Layer 5 of a small transformer language model trained on English Wikipedia (11 layers, counted from 0, width 64). Numbers have three digits each and are written without spaces.
A neuron's activation on a vector x is GELU(gate . x) times (in . x), where the dot is the dot product.

Input weights of the MLP neurons that the questions are about. A number n stands for (n - 500) times 0.0009.
n4 gate: 291411517517357576573501210432407721487369475430561514533517819787412776637382543541574330798543416704488391632426458541385196673420533468604601288312340624743500452474641573378267476579412527
n14 gate: 530459406477433742317245493762480554635601435384625443407532632524420577264481472547536505775397357585642494617593444399518700210469406390544468382475399591763559471473516505665487707393492259
n15 gate: 495762386410498165521414482638383565504492482476484413523471501351567266421680562393527734530431261493626679603258426830517417408695575637596537337653338365354739545667551423256732340629493550
n23 gate: 607598487456317475543642702425491613425471354431465582120625767308330336625533480891423842551460532467759439461438599425604526558256321563451605437571538316386707337265649497397731739484415336
n27 gate: 607538443547655524558706343604400480600609375481405594533479458364371519400512364430597543753424512596318517417494433453504392649472495243733512343471631576593546582533230476539181718226750712
n30 gate: 553576286363659389542600506557420523594372468598555513695548473604347400596583327596275537605526371423425595764293575553439163541450438584516259445462637593386776640546504525325589625451504440
n34 gate: 806508427389467358729348325484471583282520354377568529500441655479609485516461541762337343371549273317414582536597365467506479292442344393566687548731664268659728796580450625430502478763537484
n43 gate: 405515349468446659236391626765682633548333559505493580488663385600305222471559447502529387028531604308458555660467346534308340671803522678358422611353603612372543549548410665424309802504374752
n54 gate: 340402551429369488461444711472527527448580361680342503747408521576545552482567501637192663412566498311549380616568706307379780353474546402729862468488488489283263384624384390649502401752385543
n58 gate: 393601542440387786205252370654498448311702659692542415456291704484564622085478554667272431688539394481300517475815555503505481596459483500480626451462609460500572619463470585628361379437669426
n60 gate: 514462679644399467506517446537420417409781229214502663411515469728532485798452316471279519348517565677525630619394323605490115488557683597627977490340552445677351583187469704284528774417146478
n65 gate: 426633449421455483658773436624297432691576514887518343143476336485449552442721506661587231324469577344457666298546403504407710476431357717550721452555291758558626483570302610462594331449398546
n68 gate: 389839549325525191543604503589600571404756867384397529369455318627176473493314734549629450368487649615662599246498574633619465564325486403490642391529472385508585309477505438456329588424721453
n82 gate: 537398468486361676434741401528287528414669768570682384589560309557534454509362636652374604480665655480362556440672421468449368430258370734435730632118505610475346626250592377594391471564275537
n87 gate: 522497641404521702496375564726388744485618407382703326534498502473522463654298473635288599265413492399542249365564299314651505538590395461395603536658575580619515361391414499459646691477662445
n99 gate: 632476437456450430557618554496505662377233519618489545692688129430498570566417530529468717619581689557398392529433643613359432286432444512269599508478899557766531308429082337364408653460457587
n106 gate: 726514440487434728257559518310381841475424526410538263370562524410475169499467253343520625512232543634630442385639630283793540583392663591404513654511585582822669554523569292547526505535308465
n114 gate: 562589607399711350488484543464496578453596298724542542461408584548629588596453498522553637516486472355673709595493323521325430390715533351588395337673661273290394428519574321198463564444559471
n115 gate: 592415421463483569504315439414690583331620585554774722714429684381550100446447571415567397486701493286664333295562578707617222591389369514501368717631484363323494406761543630677324292631404517
n121 gate: 622557329322403494566329656312671625414522591388603603460295297608076479443622577349660667238604734430381810875617493477424297343434627666492517686500664651528297658303462643499417396322409580
n124 gate: 627498565543416377759405298441646414525866424491464532475607464697511647403209248480756242413541473665451589694696205461352311456491470492431482481958354509849361350626417522459372739406551484
n131 gate: 449406752759422324607546521321554316608241507682424573571414448558495387568410552471587666461414445502626519484487636414683688343561447872658602565469414576394553375489463434419286438406262393
n145 gate: 374511542362468522516547704335293315460475491535609642275484667565625317526494675509621591711565432465542464249509592540460790547643548625621305180594478611595404462520578368496263538565321583
n165 gate: 203285533524291594397552572511446656493638759617597566580390688499636294824488474501669411421601609697598332525353474484541597552708409511596592539344210409370311429474587407359359556427430485
n166 gate: 324398426434568650358512559357817550641543549838502366632554440476461329434369759588409358557471626343470410299607398463674510433324421658631469585632659346697361451541550849261543570295368230
n174 gate: 790695560467430318643421561691189727332599259408531702415567416478295654787589495490434394641346670400281511486396484498679508476803288521542398562419743688557579388164367481517509363447287652
n175 gate: 593312623248537536420378315651485448474463579836615418790666380631243501457382615719599512225556510469693458684454367388207769530336464569554640502374590308549417555345523734688241311810336566
n178 gate: 470486522488237375497687449431536637408574614423505713650683687348319345166524470448358443506688647461444383500541457485800422369436579434603569538643488484901488489487271368631486454553639248
n183 gate: 441442650590313525428449406351591510465525165583521423614501714550466380350400644518649546476667452414625290732306556556656395307621558508358817569766493263508461452424341516399516825424373603
n187 gate: 650581532599572659517620246456597430642580467592421692388424586574899662447603629311448630228462448535612433449387290646553340355570651528595689239598369481430407373465275485289491512341448469
n4 in: 291450474399544378566488465517333559356344587412526492535519690649610651553565632482640606807518498618502335580598552424478172496718530252612446486380401535602669305477507536507373424332498480
n14 in: 458591343588436692400344640772517676583425549362554569360356427543579547342507614397525539517323423639513456691516525522501460320683397302466569496548287684608533567308512571596611697368519217
n15 in: 457512494376617250448405579561474347293451350517407262537627542414577516660674389500564626623426534485639659475177486763532376485590480439183442497505591323441558733729881531267550550538542488
n23 in: 524317580411372582560756409342282519522916390611698585678559435529632494528682295703428580344471645494520502335609643334616273251590508742423425205578463630736453375620352411272388485293386614
n27 in: 630656434677322599431748419459429446609558730516689453497397569288346456422522476575403395519382660630460396422763497147665571528455334448637565587359552497494266460841295637533427465371597542
n30 in: 514556425417625316422536542507304647750538372677413381711624449408250550617581409554251590548646450623300419646329508474380326637531381393570357474471620576509850325536314516377680666376645452
n34 in: 816431387456472478696318358558372621286639474337586447495367637470453477436446456640355408400521357470325511512672306380483569398563299480576728610637740255658520765681540627428514403773543413
n43 in: 649685712320717427383640159479577466617536409553613359437419402586393246482446564288379407886496585527666703478402682313537656362517666405259525382630624596660687307438349571417634354472561369
n54 in: 647400521419712651617273528567485510547464534767521527281389340339474516428463242584374337693724361365522596576417446570670537679718465631514347219455473499572586600535578263497762663418459262
n58 in: 417426354462480290485426550516591587378542403466429505483724675726549608564402508725493679533357665601582455621300489585560515276333206681578566542391494618502480507488278497596505507344463621
n60 in: 490505631482701247556149400768573458494414455654229687417358349443717499513510533681572533169382385639529378361518201554721237284621535650540196637460556480814455727582782636660511234403599489
n65 in: 571577471377427541524579652564472437450519314791483404291478271619359576514666575706703362534452657385401619290512576526361678326206302738560512652395536702730483454551257468654562430311389540
n68 in: 598682480341521179593459634634625445499485548432455641372445350581300407378301656657631495500588609604380654468511714750744495472459397485387704662502396194234474428546448526541287538259614603
n82 in: 541408505740397591443697516646386576397647545375736152623669634575511422539261537496462587345702557521282555620612352434489347638278226757637590435364570355492307547261705578734321363501254521
n87 in: 463341695443505703600423549573483736488567285394756569637383455377487379581319412635481503351396502468521168419653416343609568507548516581360654551546472483565468445546508416546566583455497423
n99 in: 583438376647344302588636311357633585499211548273518391491646274583485712332455791567625573637456816566555537486671385448491576471589385366558814483525578484607406303414321419550407431545387410
n106 in: 684604413414422504356390555528497861491493357540553377556302465521344268501316377295719486523452399596698230567655561505722660647605576364749515676537560436503481579601390306652426315501382541
n114 in: 629573476563704268625322520442386501378467447348639627609251556553520426718292268568533582377456495675784834649616438400343345555525428347486385524598546530580609666397521574344391679376501315
n115 in: 556448550680411558576474345266513850287718368466535506536261637360468333370622578525523584661783172492447691524552573489618275589593639435440448295870511521426583520547464345531420474363382377
n121 in: 564693520529475331451404540329284472338487525433599654480502327601642589551519375143681485412653720329256567790604587391417331566477703520522527469552496440685512780295474744599372437398471461
n124 in: 531691464526536585672471669355518505346627437577520363425658378497360602579507359559403493577424681579360784631936646383395262304547645570241601448620607547465299249754462249482204715437420377
n131 in: 498331589702428501701545481365560363673419409486462475673404390581624392587471329224662552549414462448554487449333677473647544455527531808628648518547507599425465540447520299442324426427255617
n145 in: 415457532388583531473624855454262307484506454506591626291507642603583361539463666495600511670479435607430454234462596463528742422519662573568364288558504518512448346576499461536253513682323614
n165 in: 417488552478209633559545532517625579480788635536477452468371479537473704576635395720597592503731637587515381388432631497336680464598328436456644506461394288196494390628193607320537566523517224
n166 in: 545376324446702773345538523364491605654346477487254402528444335444649647512326673548106278488644588385460507311793559291381539490414346548631529477855651449890373365812508613512622527515496325
n174 in: 703490605613620420538474544765358711283462077205640682543420411524492550570739565543475445533355735481504217514414490508573502318811567411518492559390622547515578353282301570569519456559400528
n175 in: 536254593560589408308233529613405543527597508687584448758464433211334527309319544689520386320765336438469554708663295458396729348421492333613567488401711348709628444425660625713414422534484424
n178 in: 265569566563412464502495260539247574685558622544556490646567512514449443539415486478438312370552546437603557446404464281595343522319498500717804539616536761521352420528300537360622520623356734
n183 in: 553601455465333405225407480699461433621538240661268543413507744628509441515553726334599583255541402548657412821234390500468168416879637364503588404769392508351445498686319632267687769446523714
n187 in: 424724592472679650517630511518563390412529651462445457390431591696742435466570830404594530231565529663424372582308138705412465549440548521549555262630503451545465306467337432247443494280579676

Each question shows a token from some text and the vector x that enters the MLP there. A number n stands for (n - 500) times 0.0093.

"able": 449410651327642585465434544408498649523430479360460499676526534409628520481761419542508384444566242552544485585435427629473531342531537673451459422374595354442359648360562466634442326629765514
Which neuron lights up most? n175

" 29": 582743637566620371459480553321592472451365459480678371464499456354542563587669494373489464511662348617592350521460522631412407286538295708448563328449408590555404581442444571637374570431655537
Which neuron fires most, and how strongly? n187, at about 1

"riend": 608567755361470512354366391230464666305329286422487536674572556415543405605534588547565226549489385705481472557587474614466596535524464534585613409612520605430599513467484461511414460378584585
Which neuron lights up most? n174

"view": 583394645431521567299451438392585591483415288387442523686496426345513451619518531482408337512441513579692387601613407527413834309516374660434570597538504637475588457428435433515464452488749612
Which neuron lights up most? n87

"und": 695510657423481574434464423168602708452284420377533510647586577520462496558659531537430348461421537647555412360560358560510465541556251673604643557362535595454416375534390495488385594606511523
The two highest activations, in order: n99, n174

" |": 483645385403462611473399568417594423489558366385540574559626493240620583508502312395499519382435508612550446686518531480497521505499381468444582363438445627432401566439406700575447459491973560
Which neuron fires most, and how strongly? n27, at about 1.4

".1": 484706503509563407384494396412550566525555490454430525595481465627526341568627326553445442456602375660370421504525516440557437490567263671590546445314372386577367648534441310664659479453847567
The two highest activations, in order: n27, n30

".": 571607535286421454247322502378435603652676341423554493602557375438594458428622493540496353450611440730568414639363479439510509487489359512569469273596445584499463639427380602601454687567651638
The two highest activations, in order: n183, n14

" on": 441696562303612541456550465263537610481582312533479492631644359363666473482652423587510346463633271652599448498439564456496411453460435559631423447690624533483343466340631578519359364516668498
Which neuron lights up most? n115

" of": 345617485403610585324471489336499551410560391495379449623598469411699504354524447479398396532497369707691568553498603541419562439377499694681565314526599517531359565283614513464451319518729598
Which neuron lights up most? n58

"\n": 335720518266404492385405490366566578567446343368483588660502498275659489505395391400634620508458513631567673404448529307584476396517377586627498352495548553555555393355491608610592605632693521
Which neuron lights up most? n14

"y": 334462524357568470232502408489485659332398412424662450644559605529495482472516502445491456666402306521378480520631512676631565381470294585638496357443524665435427536539578643512377487688764510
Which neuron lights up most? n58

" ch": 305653728424480510396469636348698436640649527527432452517695621259367496568537269436495349571558473678614508468674541596508490434637332571393604430382442538539496428371472406519405395547567491
The two highest activations, in order: n165, n124

" he": 390631648408352485422524435391456521432604520495501451529466632441466309506619254488466446468473495489492465597795569735505354553495462598445479375558426671467501449405456544372322546776756620
The two highest activations, in order: n124, n115

" n": 405691536583424508383514434330546586559419747353471536451441470381506278484512408305489502516500599735650613415674575595527441468617388495326412457548346650623439548303401566420464547586682621
Which neuron fires most, and how strongly? n43, at about 1

"a": 403433624413653476313463613447507518619454479370654477410550440557625497521559360416564544627510384574495481399440478658525493348406194501641603291475637707487516572447487488548325470657788392
Which neuron fires most, and how strongly? n145, at about 1.5

" E": 408515494387570308525495516249420492716457598495447487550451543441586434534451461476496355600459322547464493525673459693276397468622284493632595471584439670519602475292518767565364575656590555
The two highest activations, in order: n4, n30

" d": 353522558424492471377524360203624538679348636639428419561589506403435349484608511472527467694569582673765512545642494667480522337418368577512456539322414536584427446333452590353510487578629480
Which neuron lights up most? n99

" 1": 522596476445716312451539543337644547442541465611609479550383559331584453537664409272447553452640379657588375560417483614459455448451358652409672399470419523401350512389370537746443595567721473
Which neuron fires most, and how strongly? n187, at about 1.2

"s": 358275437517493703328374473436550617453397447396525492592538384510642401538468389542599363616535274548495516556608458583504657523600244636514631367520596549485413565557500496453345638631779367
Which neuron lights up most? n14

"ad": 507359653416535480308385507328632632424568501486511511384576460459649766430618461351464453451387511571548291443532474508486552385419187634651770517558558649483511634415436566445420512622587475
Which three neurons fire most, strongest first? n58, n34, n166

"al": 479437700295480554485471485437480516507543549425494291559549476433474410455674542511589390513662478625560606540352357488469343382613270733683533547352542628412568693471530692387372281486613527
Which neuron lights up most? n82

" an": 494591561373513410429413452283449549532721425437431504598454546440522407485614276558442596518661468539671463326485767523408491348622570555447561466479422644482498484182585626537459359607737506
Which neuron fires most, and how strongly? n23, at about 1.1

" album": 566489508512449418237487412310448524437578331465505585755609316359519476643543444425554214545398398569604430602621480525399727335645500570572620443599479479477541578428583371623430558507682562
Which neuron lights up most? n175

" g": 403667694504522470438433665530586527537412632410408522619546589306505276480590303535423368592451500704600561371561376665632574393476355555473471464617288530605416410291469574441400430616668571
Which neuron lights up most? n68

" c": 365504555548348497325504413371579525744540627493482441611526510332449428490612355479482421587589611652612679563609385596574504561625326588336449595418305595460478414309389608485451310648691440
Which three neurons fire most, strongest first? n165, n178, n43

"in": 618484694652377442408569425367627555538471410393536408520691451537602440573641505227494440525469431525637383399409621575510375366624270727454469330405630653472524685406522515406500411503661513
Which neuron lights up most? n131

"ur": 571499549534429508461515375374564598443426442269345617554482424463417471624575411249377515402620488748585339409488420608642420498678541624791630449361611583376550468431445475397456612615646513
Which three neurons fire most, strongest first? n174, n187, n131

"g": 595391605530626363597648525466542616631393353537324476479422469463543478439640413513578458541389367524524713439409392575549551403545226480523451421548523744445462571352373437548402405525819711
Which neuron fires most, and how strongly? n65, at about 2

"and": 358418724459422473317579469513619597382393456413663344638568549537554545518594365522410285509360480623492560447677460634405620500594317622553471436424524606270542547467312473549406533498736669
Which neuron lights up most? n58

"s,": 360633554479472561282356553343284592388561380533502409498551315355646484543603452520525416602553525647617456618414565524483518480590302627493568323577599641494239333463502544569487593645732525
Which neuron lights up most? n145

"ist": 457579591340491467339492627315488728555483535460585436452590496403584657540588487485484448591457424588482409571678483557404569485403480781401525464231607484273466354566594340423374480487749637
Which neuron lights up most? n58

" the": 437756473419523484494354521269451651452576469434468499657439537468676493412404315535485519449574355717625533375561533672367515400528437522514494494562600676486487520193486452463366475579795523
The two highest activations, in order: n114, n58

"art": 504456644330385525414562494379581673547710574523399350701657597398559545680535446401429304589557268434605508456580562651449568448476291650462630390403393648251491529428471467581503439476529514
The two highest activations, in order: n165, n82

"ac": 461572627367293519440511469257530662618386528485654491597718458477508391516757522421495375449491551397595527250336483560501481587539272650704487581395712496439394482525464589493426539412586502
Which neuron lights up most? n178

"ham": 565425607326756569345375495423423490427393339358711417425511413454540517552692472490398457580605512622297368347599445675563575331528443683593620416493538621362509465382528495609467573630676481
Which neuron lights up most? n174

"ec": 569572616296420447529633516354607577541517470307463455520541515506532570350627414356585447658525355426635585441524387698615351451695397533548414480410670452338377255499419606427553618506756546
Which neuron lights up most? n15

" s": 354550607423386600353536458416587499638480586430553536646598541316595275460629471548586370345718508788424552466619552495524405575624164565552440506385410521455362482401534503401507492614626461
Which three neurons fire most, strongest first? n165, n82, n178

" as": 385687557296598526363422555293536495309620344561564550596577320459651347546630404567473401527585429539533583524599511518543341414512472641547483312631668619564384392369542570464427304640692491
Which neuron fires most, and how strongly? n115, at about 1.5

"P": 415446479498471423383323558461508460519478506199543411542502339565510543507713540584431401584390298532559542493621457595507407501534341602509496607513591535421558358562321415747406611645828656
Which neuron lights up most? n58